Layer 17 of a small transformer language model trained on English Wikipedia (24 layers, counted from 0, width 96).
Take only the direct path to the model's output, skipping the later layers: a vector added to the residual stream pushes a token's score in proportion to its dot product with that token's output vector.

Output vectors of the tokens that the questions are about. A number n stands for (n - 128) times 0.011.
"ason": 192, 140, 118, 70, 163, 148, 151, 128, 104, 131, 96, 95, 101, 112, 128, 65, 164, 151, 121, 54, 91, 157, 131, 133, 145, 124, 119, 157, 122, 119, 129, 160, 114, 135, 154, 102, 98, 99, 128, 111, 112, 200, 98, 126, 166, 190, 60, 134, 91, 152, 183, 152, 141, 122, 93, 141, 149, 126, 113, 127, 93, 130, 179, 126, 144, 80, 123, 129, 131, 181, 139, 195, 88, 170, 124, 134, 130, 81, 117, 118, 161, 64, 99, 145, 148, 101, 118, 140, 157, 120, 140, 88, 130, 131, 122, 130
"}": 177, 167, 139, 115, 165, 111, 130, 146, 112, 134, 136, 116, 141, 85, 132, 122, 103, 119, 158, 130, 141, 149, 148, 77, 129, 165, 159, 109, 107, 109, 140, 110, 115, 149, 137, 108, 142, 106, 143, 144, 120, 105, 141, 123, 155, 156, 141, 141, 133, 144, 105, 148, 115, 168, 123, 100, 138, 153, 168, 171, 124, 140, 146, 148, 147, 97, 144, 167, 117, 114, 115, 126, 145, 183, 166, 114, 148, 71, 91, 137, 93, 128, 124, 113, 157, 113, 120, 148, 136, 115, 92, 90, 107, 154, 159, 135
" W": 116, 84, 125, 147, 112, 135, 148, 110, 135, 139, 138, 105, 139, 123, 144, 103, 138, 107, 98, 138, 132, 142, 167, 124, 141, 104, 121, 121, 128, 124, 137, 169, 159, 137, 120, 97, 157, 136, 118, 107, 143, 132, 129, 130, 107, 114, 123, 95, 123, 128, 128, 151, 107, 122, 112, 132, 141, 151, 135, 116, 145, 129, 166, 136, 97, 150, 100, 145, 126, 112, 149, 156, 128, 105, 126, 105, 150, 125, 138, 132, 120, 122, 139, 129, 122, 115, 125, 99, 142, 149, 113, 118, 115, 121, 144, 151
" •": 146, 141, 151, 109, 141, 127, 97, 130, 79, 154, 134, 119, 150, 79, 154, 53, 158, 137, 92, 157, 80, 125, 153, 123, 128, 117, 145, 75, 120, 98, 118, 164, 100, 128, 154, 112, 129, 99, 112, 150, 166, 134, 166, 99, 146, 141, 82, 110, 129, 54, 96, 125, 162, 136, 86, 100, 129, 162, 126, 149, 161, 122, 109, 171, 116, 175, 132, 130, 101, 148, 149, 171, 145, 153, 168, 144, 146, 108, 76, 102, 148, 141, 130, 152, 115, 126, 163, 99, 151, 130, 79, 105, 102, 130, 166, 116
"ruary": 180, 104, 125, 82, 97, 172, 130, 36, 128, 185, 71, 112, 102, 78, 134, 63, 113, 164, 116, 148, 128, 187, 130, 74, 86, 175, 96, 124, 112, 167, 136, 184, 141, 149, 150, 111, 92, 105, 132, 105, 154, 96, 116, 99, 89, 146, 146, 57, 86, 131, 169, 172, 81, 155, 117, 131, 179, 159, 118, 168, 116, 124, 107, 91, 160, 104, 139, 173, 166, 115, 124, 186, 164, 239, 120, 139, 143, 140, 10, 70, 149, 110, 103, 150, 190, 128, 169, 182, 145, 110, 147, 110, 150, 160, 179, 121
"anguage": 184, 110, 140, 116, 133, 109, 151, 108, 135, 148, 80, 158, 156, 133, 142, 58, 99, 164, 138, 125, 99, 181, 139, 99, 150, 148, 115, 57, 185, 78, 123, 122, 130, 92, 108, 67, 109, 109, 164, 161, 109, 103, 157, 129, 130, 195, 72, 115, 70, 141, 157, 122, 89, 109, 117, 92, 166, 155, 112, 193, 114, 187, 162, 146, 166, 169, 117, 151, 151, 181, 93, 119, 105, 181, 148, 108, 163, 138, 129, 89, 104, 114, 125, 134, 129, 151, 118, 176, 110, 153, 156, 67, 107, 150, 136, 126
" home": 128, 111, 99, 97, 117, 107, 153, 78, 104, 106, 123, 111, 140, 144, 147, 102, 142, 130, 77, 87, 116, 160, 137, 146, 57, 127, 102, 71, 94, 123, 151, 153, 115, 166, 180, 112, 104, 157, 159, 103, 116, 137, 132, 53, 127, 92, 136, 133, 104, 170, 136, 148, 128, 110, 121, 111, 131, 144, 133, 144, 158, 151, 151, 107, 181, 127, 80, 126, 125, 130, 139, 197, 103, 135, 119, 144, 141, 106, 80, 135, 113, 89, 127, 155, 133, 163, 182, 136, 113, 117, 125, 167, 129, 117, 125, 152
"forman": 163, 144, 117, 153, 110, 126, 148, 94, 126, 168, 124, 140, 120, 47, 169, 109, 150, 163, 127, 102, 104, 134, 132, 125, 67, 138, 90, 138, 143, 99, 146, 99, 127, 184, 112, 85, 105, 108, 172, 92, 171, 162, 154, 84, 139, 154, 79, 107, 153, 94, 150, 125, 88, 87, 99, 121, 188, 170, 146, 113, 146, 124, 134, 139, 137, 96, 127, 159, 113, 118, 104, 175, 105, 195, 130, 80, 173, 85, 138, 90, 120, 130, 98, 110, 93, 181, 89, 152, 131, 184, 133, 142, 108, 97, 137, 162
"duc": 186, 111, 99, 95, 147, 103, 126, 105, 95, 157, 92, 128, 140, 81, 144, 117, 158, 172, 97, 148, 112, 132, 122, 74, 149, 99, 114, 154, 151, 151, 135, 75, 148, 161, 149, 91, 134, 85, 165, 122, 155, 152, 116, 66, 165, 133, 99, 135, 81, 84, 114, 148, 78, 128, 52, 141, 139, 150, 153, 120, 126, 130, 171, 173, 161, 128, 112, 170, 150, 106, 129, 118, 96, 166, 148, 154, 198, 163, 111, 151, 158, 132, 98, 110, 190, 178, 131, 188, 147, 132, 115, 94, 139, 164, 158, 110
" dire": 116, 140, 116, 137, 134, 143, 125, 109, 135, 133, 89, 160, 150, 120, 139, 120, 127, 124, 119, 107, 128, 141, 111, 147, 125, 107, 81, 137, 172, 133, 132, 138, 155, 149, 130, 106, 115, 121, 170, 140, 114, 79, 110, 90, 159, 117, 138, 149, 114, 122, 108, 108, 117, 137, 106, 120, 182, 124, 119, 151, 133, 163, 169, 117, 141, 115, 142, 136, 147, 124, 142, 156, 94, 127, 152, 135, 155, 99, 114, 95, 140, 123, 119, 149, 171, 156, 104, 164, 127, 110, 102, 121, 120, 125, 114, 140
"omb": 158, 178, 178, 130, 159, 99, 104, 109, 202, 107, 163, 132, 87, 125, 151, 109, 169, 178, 127, 91, 145, 123, 103, 84, 101, 132, 140, 121, 123, 108, 119, 123, 129, 159, 152, 99, 144, 131, 106, 160, 153, 148, 101, 118, 150, 135, 130, 133, 124, 128, 167, 171, 92, 125, 142, 148, 155, 120, 107, 158, 114, 163, 156, 131, 152, 169, 120, 99, 175, 94, 105, 116, 150, 187, 119, 107, 124, 153, 135, 120, 104, 128, 91, 164, 134, 138, 157, 171, 131, 112, 83, 110, 129, 123, 123, 157

Output weights of attention head 0. The head adds the sum of these rows, row i times number i of z. A number n stands for (n - 128) times 0.0083.
o0: 104, 144, 101, 163, 158, 176, 102, 158, 103, 93, 133, 98, 124, 73, 90, 171, 164, 137, 124, 141, 159, 120, 136, 117, 113, 111, 80, 156, 137, 134, 102, 139, 111, 134, 151, 150, 146, 135, 101, 144, 119, 100, 141, 134, 133, 156, 158, 150, 99, 91, 121, 108, 168, 165, 58, 131, 211, 110, 152, 118, 227, 129, 141, 120, 196, 117, 156, 116, 150, 188, 143, 163, 134, 96, 94, 114, 127, 143, 118, 133, 171, 110, 138, 154, 88, 87, 136, 172, 116, 79, 130, 102, 130, 62, 130, 95
o1: 51, 157, 121, 146, 133, 171, 164, 96, 93, 121, 128, 133, 114, 151, 115, 135, 120, 163, 128, 137, 148, 153, 134, 141, 68, 90, 107, 115, 110, 105, 155, 93, 124, 103, 139, 107, 153, 165, 83, 173, 124, 124, 100, 105, 89, 101, 111, 67, 109, 120, 162, 81, 127, 152, 83, 138, 93, 133, 150, 108, 140, 125, 146, 114, 102, 153, 109, 143, 171, 121, 134, 106, 145, 104, 83, 105, 69, 97, 89, 115, 171, 135, 163, 143, 98, 155, 133, 108, 181, 130, 162, 95, 139, 120, 115, 145
o2: 113, 156, 137, 83, 205, 138, 207, 178, 104, 106, 183, 73, 145, 77, 145, 133, 146, 92, 162, 103, 143, 171, 117, 142, 112, 140, 152, 152, 146, 127, 125, 131, 139, 125, 197, 123, 143, 96, 133, 143, 151, 95, 154, 124, 126, 86, 126, 97, 168, 181, 112, 95, 137, 174, 98, 96, 73, 125, 139, 104, 133, 134, 135, 128, 140, 114, 140, 153, 125, 134, 143, 96, 118, 120, 131, 167, 107, 140, 113, 168, 138, 150, 89, 136, 158, 132, 113, 65, 121, 125, 171, 153, 101, 117, 185, 108
o3: 94, 163, 99, 202, 114, 100, 126, 130, 132, 200, 142, 177, 117, 106, 92, 168, 121, 143, 75, 172, 145, 76, 117, 136, 108, 137, 125, 145, 104, 141, 102, 139, 148, 100, 101, 143, 148, 142, 139, 131, 167, 149, 139, 139, 76, 95, 91, 48, 107, 111, 173, 90, 113, 141, 121, 155, 81, 120, 130, 148, 109, 100, 119, 109, 118, 133, 215, 167, 105, 166, 163, 185, 175, 110, 127, 132, 126, 126, 103, 88, 191, 135, 90, 164, 105, 103, 140, 139, 147, 152, 128, 116, 81, 56, 113, 108
o4: 132, 109, 138, 140, 119, 92, 108, 58, 144, 166, 123, 150, 171, 90, 153, 50, 114, 143, 129, 180, 140, 92, 105, 111, 92, 156, 138, 113, 100, 154, 164, 149, 134, 126, 97, 149, 184, 81, 139, 95, 166, 74, 43, 147, 151, 108, 131, 102, 85, 151, 93, 144, 98, 74, 142, 138, 114, 170, 133, 118, 95, 155, 95, 188, 117, 130, 117, 133, 77, 121, 108, 155, 103, 132, 136, 175, 182, 157, 123, 139, 92, 76, 70, 139, 199, 127, 121, 156, 95, 114, 138, 145, 60, 165, 101, 119
o5: 125, 157, 78, 119, 99, 166, 143, 119, 55, 141, 69, 139, 127, 135, 146, 137, 98, 147, 140, 149, 174, 129, 115, 43, 118, 131, 160, 156, 102, 130, 148, 116, 156, 124, 145, 160, 106, 139, 175, 129, 16, 56, 68, 93, 140, 124, 55, 151, 144, 144, 137, 97, 90, 88, 145, 75, 120, 62, 171, 115, 106, 129, 178, 139, 136, 147, 148, 182, 151, 137, 121, 97, 149, 162, 132, 141, 140, 110, 130, 88, 140, 123, 111, 123, 180, 103, 178, 145, 133, 144, 138, 179, 126, 105, 143, 128
o6: 113, 194, 155, 129, 101, 126, 47, 127, 114, 185, 189, 113, 107, 135, 140, 136, 165, 119, 99, 102, 109, 124, 125, 144, 129, 193, 157, 72, 185, 94, 131, 164, 88, 121, 144, 93, 178, 84, 84, 97, 100, 145, 129, 182, 162, 97, 137, 121, 98, 72, 181, 78, 112, 166, 183, 166, 107, 141, 158, 144, 109, 87, 121, 108, 171, 140, 111, 148, 143, 107, 131, 141, 97, 181, 159, 141, 177, 127, 78, 139, 104, 190, 211, 88, 83, 122, 104, 185, 129, 127, 104, 107, 194, 148, 136, 149
o7: 105, 121, 142, 130, 120, 148, 87, 136, 119, 177, 158, 112, 77, 74, 132, 126, 163, 89, 132, 117, 136, 161, 129, 103, 177, 189, 182, 144, 113, 101, 101, 149, 105, 180, 152, 122, 109, 180, 172, 118, 94, 113, 142, 186, 126, 131, 130, 130, 160, 115, 98, 96, 143, 160, 141, 179, 131, 86, 156, 136, 216, 76, 146, 134, 161, 123, 147, 162, 136, 122, 106, 121, 143, 117, 191, 139, 134, 162, 105, 115, 137, 142, 143, 81, 100, 135, 127, 100, 145, 155, 138, 176, 140, 135, 156, 93
o8: 171, 150, 125, 104, 138, 205, 106, 155, 83, 120, 105, 141, 129, 140, 181, 128, 80, 159, 107, 123, 110, 117, 132, 42, 127, 100, 141, 183, 144, 154, 173, 62, 201, 88, 137, 138, 167, 151, 87, 194, 88, 113, 104, 126, 162, 163, 116, 173, 148, 146, 99, 164, 148, 161, 139, 73, 148, 81, 140, 154, 145, 61, 114, 143, 135, 140, 156, 48, 70, 138, 129, 88, 139, 112, 131, 107, 206, 159, 135, 131, 78, 171, 102, 159, 94, 133, 129, 124, 134, 89, 145, 97, 167, 151, 139, 164
o9: 133, 96, 101, 196, 122, 121, 126, 139, 160, 133, 87, 95, 111, 148, 156, 82, 137, 119, 83, 100, 112, 160, 138, 131, 47, 145, 104, 132, 111, 145, 95, 192, 113, 113, 139, 157, 146, 138, 122, 149, 154, 115, 134, 153, 122, 121, 205, 140, 117, 131, 151, 117, 158, 82, 115, 95, 137, 163, 72, 112, 81, 163, 149, 55, 94, 119, 110, 57, 119, 148, 113, 89, 161, 140, 123, 118, 138, 168, 149, 139, 123, 152, 80, 138, 155, 159, 132, 131, 102, 108, 101, 139, 119, 143, 181, 106
o10: 106, 122, 120, 102, 110, 145, 133, 149, 145, 143, 95, 180, 97, 126, 130, 117, 181, 101, 111, 107, 112, 146, 112, 211, 87, 77, 110, 154, 154, 150, 96, 135, 169, 69, 166, 124, 102, 168, 99, 139, 143, 129, 153, 184, 124, 152, 103, 174, 107, 117, 173, 115, 130, 113, 106, 102, 138, 106, 77, 108, 157, 104, 126, 129, 111, 142, 54, 60, 166, 222, 108, 55, 151, 118, 163, 131, 177, 120, 143, 106, 116, 151, 102, 95, 84, 140, 104, 128, 108, 153, 131, 146, 111, 127, 109, 132
o11: 153, 148, 125, 95, 84, 56, 44, 120, 170, 102, 86, 147, 157, 118, 77, 157, 163, 123, 92, 128, 118, 161, 106, 177, 112, 150, 107, 117, 149, 145, 147, 172, 179, 147, 153, 131, 113, 107, 79, 95, 150, 169, 162, 118, 131, 97, 86, 111, 70, 156, 100, 143, 98, 128, 116, 154, 151, 61, 130, 130, 151, 142, 83, 133, 121, 130, 135, 126, 72, 126, 132, 135, 197, 139, 99, 48, 120, 130, 145, 71, 128, 90, 98, 145, 129, 163, 76, 71, 132, 190, 110, 182, 81, 91, 129, 103
o12: 116, 126, 145, 115, 103, 105, 140, 141, 109, 138, 139, 125, 93, 147, 154, 177, 152, 112, 72, 122, 138, 113, 164, 89, 92, 222, 159, 149, 117, 117, 99, 184, 164, 83, 126, 151, 159, 154, 189, 122, 152, 186, 83, 153, 136, 126, 120, 146, 120, 89, 107, 139, 122, 178, 154, 162, 65, 56, 110, 86, 172, 88, 126, 127, 143, 138, 151, 130, 30, 162, 117, 117, 157, 122, 107, 118, 115, 164, 106, 102, 171, 122, 170, 140, 155, 124, 72, 118, 102, 192, 155, 76, 118, 135, 180, 108
o13: 153, 105, 92, 76, 106, 141, 136, 76, 138, 125, 128, 114, 139, 175, 166, 153, 45, 124, 182, 166, 148, 173, 116, 102, 116, 145, 137, 128, 143, 154, 150, 158, 72, 163, 125, 135, 110, 168, 104, 90, 151, 139, 119, 46, 114, 156, 146, 79, 148, 103, 89, 136, 96, 151, 114, 138, 115, 135, 95, 92, 165, 127, 154, 154, 147, 120, 24, 138, 113, 154, 134, 116, 150, 133, 116, 108, 117, 151, 77, 145, 57, 91, 190, 143, 119, 111, 191, 137, 125, 122, 157, 148, 115, 114, 132, 97
o14: 140, 177, 125, 163, 153, 144, 135, 173, 137, 164, 110, 82, 127, 103, 109, 180, 167, 146, 153, 81, 151, 176, 140, 108, 143, 126, 117, 152, 120, 115, 67, 188, 72, 103, 151, 162, 90, 96, 152, 141, 128, 93, 130, 181, 110, 162, 87, 98, 151, 193, 159, 128, 186, 91, 125, 150, 133, 156, 155, 176, 90, 112, 147, 119, 133, 158, 96, 102, 141, 100, 128, 153, 87, 156, 124, 132, 133, 97, 124, 145, 161, 123, 47, 121, 140, 108, 137, 145, 106, 107, 92, 155, 89, 134, 161, 92
o15: 96, 176, 154, 140, 115, 115, 158, 149, 100, 145, 100, 190, 109, 76, 123, 125, 87, 152, 128, 143, 113, 155, 91, 214, 114, 108, 163, 99, 126, 129, 130, 118, 127, 103, 134, 124, 147, 115, 127, 129, 98, 112, 116, 117, 121, 129, 87, 132, 109, 74, 83, 131, 107, 100, 125, 136, 189, 109, 70, 127, 131, 171, 96, 166, 133, 115, 138, 115, 118, 139, 128, 114, 143, 97, 97, 133, 150, 118, 147, 142, 122, 141, 172, 153, 156, 88, 96, 100, 96, 206, 176, 138, 143, 154, 102, 136
o16: 131, 134, 152, 170, 99, 161, 138, 85, 103, 145, 127, 142, 138, 83, 157, 116, 105, 104, 164, 98, 100, 169, 93, 176, 113, 140, 173, 112, 179, 142, 96, 81, 118, 129, 199, 141, 122, 22, 181, 122, 142, 108, 116, 100, 112, 138, 93, 161, 165, 97, 111, 99, 239, 88, 139, 101, 148, 64, 104, 95, 154, 110, 108, 154, 155, 124, 162, 161, 99, 126, 140, 81, 109, 119, 71, 167, 152, 106, 184, 118, 188, 120, 152, 122, 139, 134, 103, 118, 118, 170, 151, 136, 141, 124, 121, 153
o17: 142, 123, 146, 122, 89, 131, 197, 105, 86, 170, 138, 121, 81, 102, 149, 107, 101, 71, 146, 165, 173, 176, 86, 152, 125, 139, 112, 134, 120, 75, 88, 105, 102, 105, 120, 135, 88, 134, 130, 161, 202, 42, 136, 124, 109, 141, 137, 54, 177, 102, 120, 107, 154, 107, 162, 157, 56, 146, 87, 95, 139, 99, 148, 109, 81, 52, 96, 144, 165, 168, 112, 100, 95, 100, 141, 186, 166, 135, 156, 157, 111, 132, 143, 112, 118, 104, 126, 153, 127, 101, 132, 146, 109, 167, 181, 67
o18: 117, 126, 127, 136, 110, 120, 58, 120, 159, 112, 161, 157, 78, 7, 80, 139, 148, 112, 118, 195, 174, 145, 133, 69, 115, 113, 100, 153, 144, 134, 155, 164, 172, 137, 35, 103, 128, 171, 111, 114, 179, 81, 131, 134, 92, 93, 145, 111, 177, 115, 94, 150, 132, 105, 129, 159, 107, 105, 110, 165, 191, 90, 76, 167, 148, 95, 111, 81, 139, 158, 137, 136, 124, 101, 165, 145, 180, 119, 144, 160, 145, 157, 149, 99, 132, 117, 137, 157, 132, 109, 137, 79, 86, 141, 97, 92
o19: 139, 101, 219, 171, 175, 144, 136, 90, 87, 126, 146, 144, 183, 144, 99, 88, 108, 149, 99, 181, 170, 140, 128, 98, 105, 121, 68, 126, 120, 179, 176, 126, 167, 135, 121, 156, 134, 123, 106, 140, 124, 158, 132, 105, 125, 80, 166, 110, 120, 131, 121, 129, 91, 130, 75, 128, 100, 140, 140, 127, 158, 130, 165, 145, 163, 94, 158, 137, 125, 111, 150, 141, 145, 118, 76, 136, 110, 161, 138, 93, 116, 131, 103, 140, 167, 130, 122, 115, 166, 131, 115, 100, 97, 139, 130, 132
o20: 128, 63, 126, 91, 129, 136, 134, 152, 176, 109, 152, 125, 128, 178, 153, 132, 144, 105, 159, 120, 132, 194, 75, 111, 101, 153, 118, 116, 87, 150, 158, 154, 149, 116, 129, 144, 94, 126, 123, 133, 113, 187, 125, 58, 97, 106, 156, 145, 127, 121, 117, 140, 140, 152, 123, 138, 100, 94, 85, 133, 173, 139, 134, 128, 91, 92, 74, 160, 116, 95, 101, 76, 175, 99, 99, 119, 101, 155, 105, 150, 101, 98, 157, 117, 151, 169, 138, 88, 137, 120, 159, 127, 163, 111, 100, 147
o21: 95, 138, 146, 146, 88, 141, 111, 156, 152, 134, 111, 114, 130, 167, 137, 86, 170, 181, 82, 123, 158, 160, 105, 82, 83, 106, 143, 164, 136, 124, 139, 76, 174, 68, 136, 174, 177, 147, 103, 152, 138, 120, 113, 143, 138, 113, 153, 131, 123, 123, 161, 123, 156, 125, 96, 149, 50, 113, 138, 97, 110, 124, 166, 128, 127, 118, 71, 157, 122, 148, 129, 99, 175, 128, 99, 147, 159, 155, 115, 103, 173, 149, 131, 126, 129, 168, 132, 164, 167, 83, 146, 135, 123, 138, 157, 207
o22: 143, 153, 147, 132, 121, 85, 181, 148, 103, 112, 98, 94, 145, 208, 136, 156, 163, 138, 122, 138, 119, 121, 112, 112, 80, 144, 79, 122, 197, 63, 120, 84, 132, 138, 118, 166, 125, 64, 116, 147, 182, 146, 126, 207, 106, 114, 111, 165, 143, 122, 124, 86, 68, 86, 177, 126, 62, 99, 157, 124, 131, 91, 153, 110, 118, 80, 175, 123, 123, 129, 141, 108, 104, 133, 134, 125, 144, 88, 149, 66, 156, 107, 124, 113, 147, 153, 100, 148, 217, 152, 93, 106, 116, 189, 237, 116
o23: 108, 90, 151, 166, 153, 124, 170, 129, 179, 134, 133, 104, 103, 114, 118, 74, 132, 111, 41, 108, 105, 127, 206, 106, 227, 144, 132, 145, 72, 134, 155, 138, 98, 79, 180, 137, 158, 151, 152, 172, 92, 184, 116, 125, 95, 155, 131, 149, 220, 138, 149, 141, 152, 157, 127, 141, 49, 106, 122, 160, 106, 174, 200, 95, 162, 99, 155, 105, 148, 104, 144, 115, 178, 99, 143, 179, 52, 122, 106, 127, 150, 115, 142, 152, 108, 125, 162, 94, 139, 119, 134, 132, 129, 124, 114, 116
o24: 113, 93, 200, 87, 137, 94, 147, 127, 99, 101, 167, 165, 159, 143, 132, 50, 143, 112, 83, 81, 85, 131, 204, 168, 192, 106, 136, 139, 223, 107, 109, 136, 150, 98, 93, 135, 103, 110, 116, 163, 110, 172, 176, 151, 118, 138, 82, 172, 194, 142, 127, 158, 95, 155, 109, 153, 140, 115, 138, 204, 98, 148, 117, 179, 122, 181, 125, 109, 110, 111, 113, 119, 101, 117, 138, 129, 131, 100, 150, 108, 100, 147, 171, 56, 174, 147, 116, 102, 156, 130, 110, 124, 143, 178, 89, 98
o25: 137, 125, 112, 146, 179, 128, 185, 149, 169, 114, 116, 166, 180, 194, 89, 146, 120, 179, 119, 136, 151, 83, 120, 196, 123, 137, 129, 84, 118, 96, 155, 110, 107, 101, 89, 140, 145, 116, 158, 122, 145, 100, 125, 117, 164, 147, 145, 99, 152, 74, 119, 123, 128, 141, 135, 111, 145, 140, 130, 57, 192, 123, 100, 140, 106, 138, 75, 110, 134, 104, 166, 142, 40, 59, 82, 151, 130, 74, 120, 107, 139, 97, 182, 80, 65, 132, 147, 171, 144, 153, 125, 92, 101, 122, 111, 93
o26: 162, 170, 139, 122, 118, 153, 201, 202, 127, 128, 131, 151, 107, 146, 130, 149, 150, 107, 148, 164, 72, 72, 129, 143, 121, 151, 158, 127, 128, 115, 122, 120, 169, 171, 128, 92, 126, 132, 137, 139, 142, 160, 171, 154, 161, 118, 109, 86, 135, 136, 168, 155, 98, 159, 115, 128, 172, 166, 97, 111, 126, 122, 115, 116, 104, 121, 141, 101, 96, 154, 113, 166, 170, 169, 82, 124, 115, 99, 113, 159, 91, 114, 79, 165, 115, 117, 107, 96, 91, 193, 110, 97, 178, 101, 196, 132
o27: 87, 89, 180, 100, 175, 91, 140, 114, 93, 159, 172, 37, 181, 138, 97, 124, 164, 114, 125, 130, 133, 179, 145, 134, 91, 134, 118, 198, 80, 159, 136, 175, 143, 115, 164, 137, 139, 65, 113, 105, 127, 102, 170, 103, 121, 109, 127, 101, 144, 170, 119, 112, 129, 158, 118, 86, 97, 138, 171, 119, 148, 104, 133, 111, 135, 115, 93, 129, 88, 142, 136, 131, 156, 141, 115, 125, 187, 162, 137, 157, 128, 134, 120, 116, 153, 143, 108, 89, 127, 141, 111, 138, 120, 128, 104, 103
o28: 149, 133, 88, 161, 143, 119, 130, 160, 171, 130, 65, 162, 133, 160, 171, 127, 86, 89, 95, 154, 106, 81, 119, 107, 169, 165, 127, 145, 108, 117, 109, 83, 117, 97, 105, 135, 130, 144, 152, 116, 163, 115, 70, 118, 117, 189, 172, 148, 88, 130, 165, 167, 118, 130, 146, 153, 55, 93, 66, 120, 114, 170, 121, 125, 94, 122, 180, 144, 170, 160, 97, 66, 132, 88, 139, 153, 118, 95, 185, 129, 149, 105, 150, 122, 111, 172, 164, 106, 155, 111, 117, 107, 119, 134, 103, 160
o29: 154, 133, 95, 136, 112, 104, 142, 160, 106, 114, 139, 76, 174, 151, 136, 168, 135, 113, 133, 110, 121, 83, 167, 65, 131, 101, 102, 169, 180, 132, 97, 146, 118, 157, 146, 167, 118, 141, 166, 153, 165, 125, 117, 169, 122, 169, 131, 157, 147, 172, 106, 175, 99, 140, 117, 127, 129, 118, 115, 128, 192, 108, 121, 88, 140, 138, 109, 78, 58, 120, 145, 142, 77, 115, 102, 100, 140, 128, 107, 126, 128, 135, 129, 121, 100, 111, 137, 155, 115, 82, 133, 71, 111, 132, 178, 91
o30: 92, 111, 102, 111, 148, 151, 96, 188, 122, 138, 214, 139, 177, 154, 114, 199, 137, 135, 136, 95, 114, 96, 132, 107, 54, 154, 170, 74, 88, 159, 96, 164, 94, 75, 93, 119, 150, 107, 128, 183, 87, 129, 122, 185, 129, 144, 90, 157, 93, 190, 149, 137, 120, 141, 179, 110, 102, 145, 138, 101, 79, 157, 123, 148, 106, 143, 27, 112, 112, 129, 128, 97, 111, 135, 102, 140, 156, 120, 81, 134, 170, 85, 125, 135, 172, 99, 147, 144, 99, 164, 178, 84, 111, 81, 82, 174
o31: 132, 146, 80, 131, 107, 122, 126, 123, 125, 124, 110, 197, 117, 139, 111, 114, 108, 161, 138, 141, 150, 156, 165, 109, 161, 75, 122, 126, 103, 104, 109, 156, 160, 107, 115, 90, 68, 152, 109, 132, 90, 95, 108, 133, 120, 136, 65, 120, 146, 127, 97, 59, 112, 104, 140, 123, 173, 94, 166, 178, 80, 146, 143, 147, 122, 171, 136, 110, 148, 109, 123, 114, 136, 148, 90, 111, 108, 111, 104, 85, 158, 150, 139, 110, 212, 151, 120, 137, 151, 145, 79, 195, 112, 125, 156, 98

Each question shows a token from some text and the vector z that the head gathered there. A number n stands for (n - 128) times 0.042.

"9": 76, 149, 127, 147, 139, 174, 82, 127, 47, 114, 84, 119, 65, 151, 155, 126, 131, 145, 105, 151, 141, 96, 98, 171, 86, 170, 158, 124, 148, 100, 128, 178
Pushed down most: " •"

"vious": 128, 117, 103, 146, 135, 130, 130, 85, 115, 141, 129, 135, 126, 92, 142, 147, 152, 112, 128, 103, 135, 112, 150, 136, 166, 150, 137, 80, 164, 139, 157, 116
Pushed down most: "ruary"

" Michael": 132, 167, 135, 163, 83, 88, 169, 112, 87, 130, 166, 111, 132, 166, 84, 129, 138, 147, 150, 147, 138, 181, 65, 171, 149, 179, 81, 130, 149, 120, 178, 125
Which of these tokens does it push up most? " W"

" University": 140, 146, 150, 161, 98, 81, 146, 103, 46, 106, 130, 125, 124, 163, 107, 125, 114, 173, 174, 162, 143, 159, 97, 183, 135, 189, 96, 127, 145, 132, 151, 118
Which two tokens does it push up most, strongest first? " W", " home"

" f": 75, 132, 158, 111, 137, 81, 130, 131, 144, 109, 98, 110, 121, 155, 76, 160, 118, 115, 128, 186, 165, 79, 109, 167, 134, 122, 178, 159, 128, 143, 94, 89
Pushed down most: " dire"

" s": 89, 118, 129, 109, 155, 105, 126, 97, 131, 103, 134, 162, 135, 161, 88, 162, 147, 116, 106, 169, 162, 101, 149, 130, 135, 101, 150, 166, 107, 126, 132, 72
Which of these tokens does it push up most? " home"

"ant": 166, 104, 183, 144, 138, 132, 129, 113, 81, 134, 63, 148, 78, 101, 177, 86, 78, 127, 135, 189, 113, 93, 139, 147, 109, 118, 159, 170, 95, 181, 90, 112
Which of these tokens does it push up most? "ruary"

"2": 140, 124, 113, 146, 109, 182, 149, 132, 101, 127, 89, 108, 99, 82, 174, 111, 137, 116, 108, 113, 62, 129, 127, 162, 118, 140, 116, 103, 118, 117, 161, 159
Pushed down most: " W"

"g": 150, 89, 144, 151, 177, 171, 144, 125, 105, 152, 95, 160, 141, 74, 162, 164, 189, 116, 125, 88, 120, 78, 94, 117, 68, 110, 139, 120, 136, 149, 158, 69
Pushed down most: " W"

" from": 175, 112, 111, 143, 129, 140, 103, 99, 137, 128, 106, 177, 121, 97, 122, 155, 182, 113, 161, 142, 133, 126, 102, 179, 156, 101, 82, 120, 135, 160, 107, 97
Which of these tokens does it push up most? " dire"

"v": 127, 150, 110, 85, 119, 127, 182, 187, 140, 156, 93, 73, 128, 159, 103, 115, 99, 155, 130, 87, 159, 108, 140, 119, 66, 97, 127, 106, 147, 124, 117, 95
Which three tokens does it push up most, strongest first? "ruary", "}", "omb"

" vi": 136, 101, 145, 135, 164, 120, 101, 108, 138, 105, 137, 143, 150, 124, 120, 145, 128, 115, 155, 120, 139, 136, 146, 105, 132, 156, 137, 122, 132, 173, 137, 108
Which two tokens does it push up most, strongest first? "duc", "forman"

"0": 103, 114, 148, 169, 168, 126, 112, 150, 144, 118, 85, 112, 157, 107, 145, 148, 136, 138, 154, 150, 141, 125, 154, 176, 140, 145, 160, 143, 118, 197, 160, 161
Which three tokens does it push up most, strongest first? "}", " •", " W"

"-": 154, 112, 89, 177, 120, 119, 107, 137, 84, 196, 121, 162, 131, 78, 131, 136, 137, 123, 130, 91, 102, 147, 81, 140, 118, 91, 108, 114, 167, 129, 148, 115
Which of these tokens does it push up most? "omb"

" |": 143, 121, 83, 168, 126, 153, 170, 158, 113, 65, 83, 121, 156, 163, 113, 122, 115, 123, 157, 120, 118, 125, 124, 166, 109, 165, 139, 79, 131, 138, 180, 109
Pushed down most: " dire"

" F": 116, 151, 116, 111, 200, 80, 135, 123, 179, 110, 149, 90, 82, 114, 106, 187, 90, 112, 159, 147, 103, 94, 134, 88, 166, 145, 142, 139, 115, 129, 123, 164
Which of these tokens does it push up most? "anguage"

"8": 137, 138, 206, 122, 120, 79, 127, 133, 78, 112, 160, 167, 122, 147, 135, 127, 135, 159, 102, 136, 159, 92, 165, 69, 104, 184, 181, 178, 59, 132, 108, 121
Pushed down most: "omb"

" Green": 90, 137, 162, 125, 151, 20, 141, 121, 123, 148, 168, 91, 143, 107, 91, 131, 84, 147, 156, 175, 136, 128, 100, 198, 180, 115, 113, 183, 147, 115, 130, 83
Which three tokens does it push up most, strongest first? " W", " •", "omb"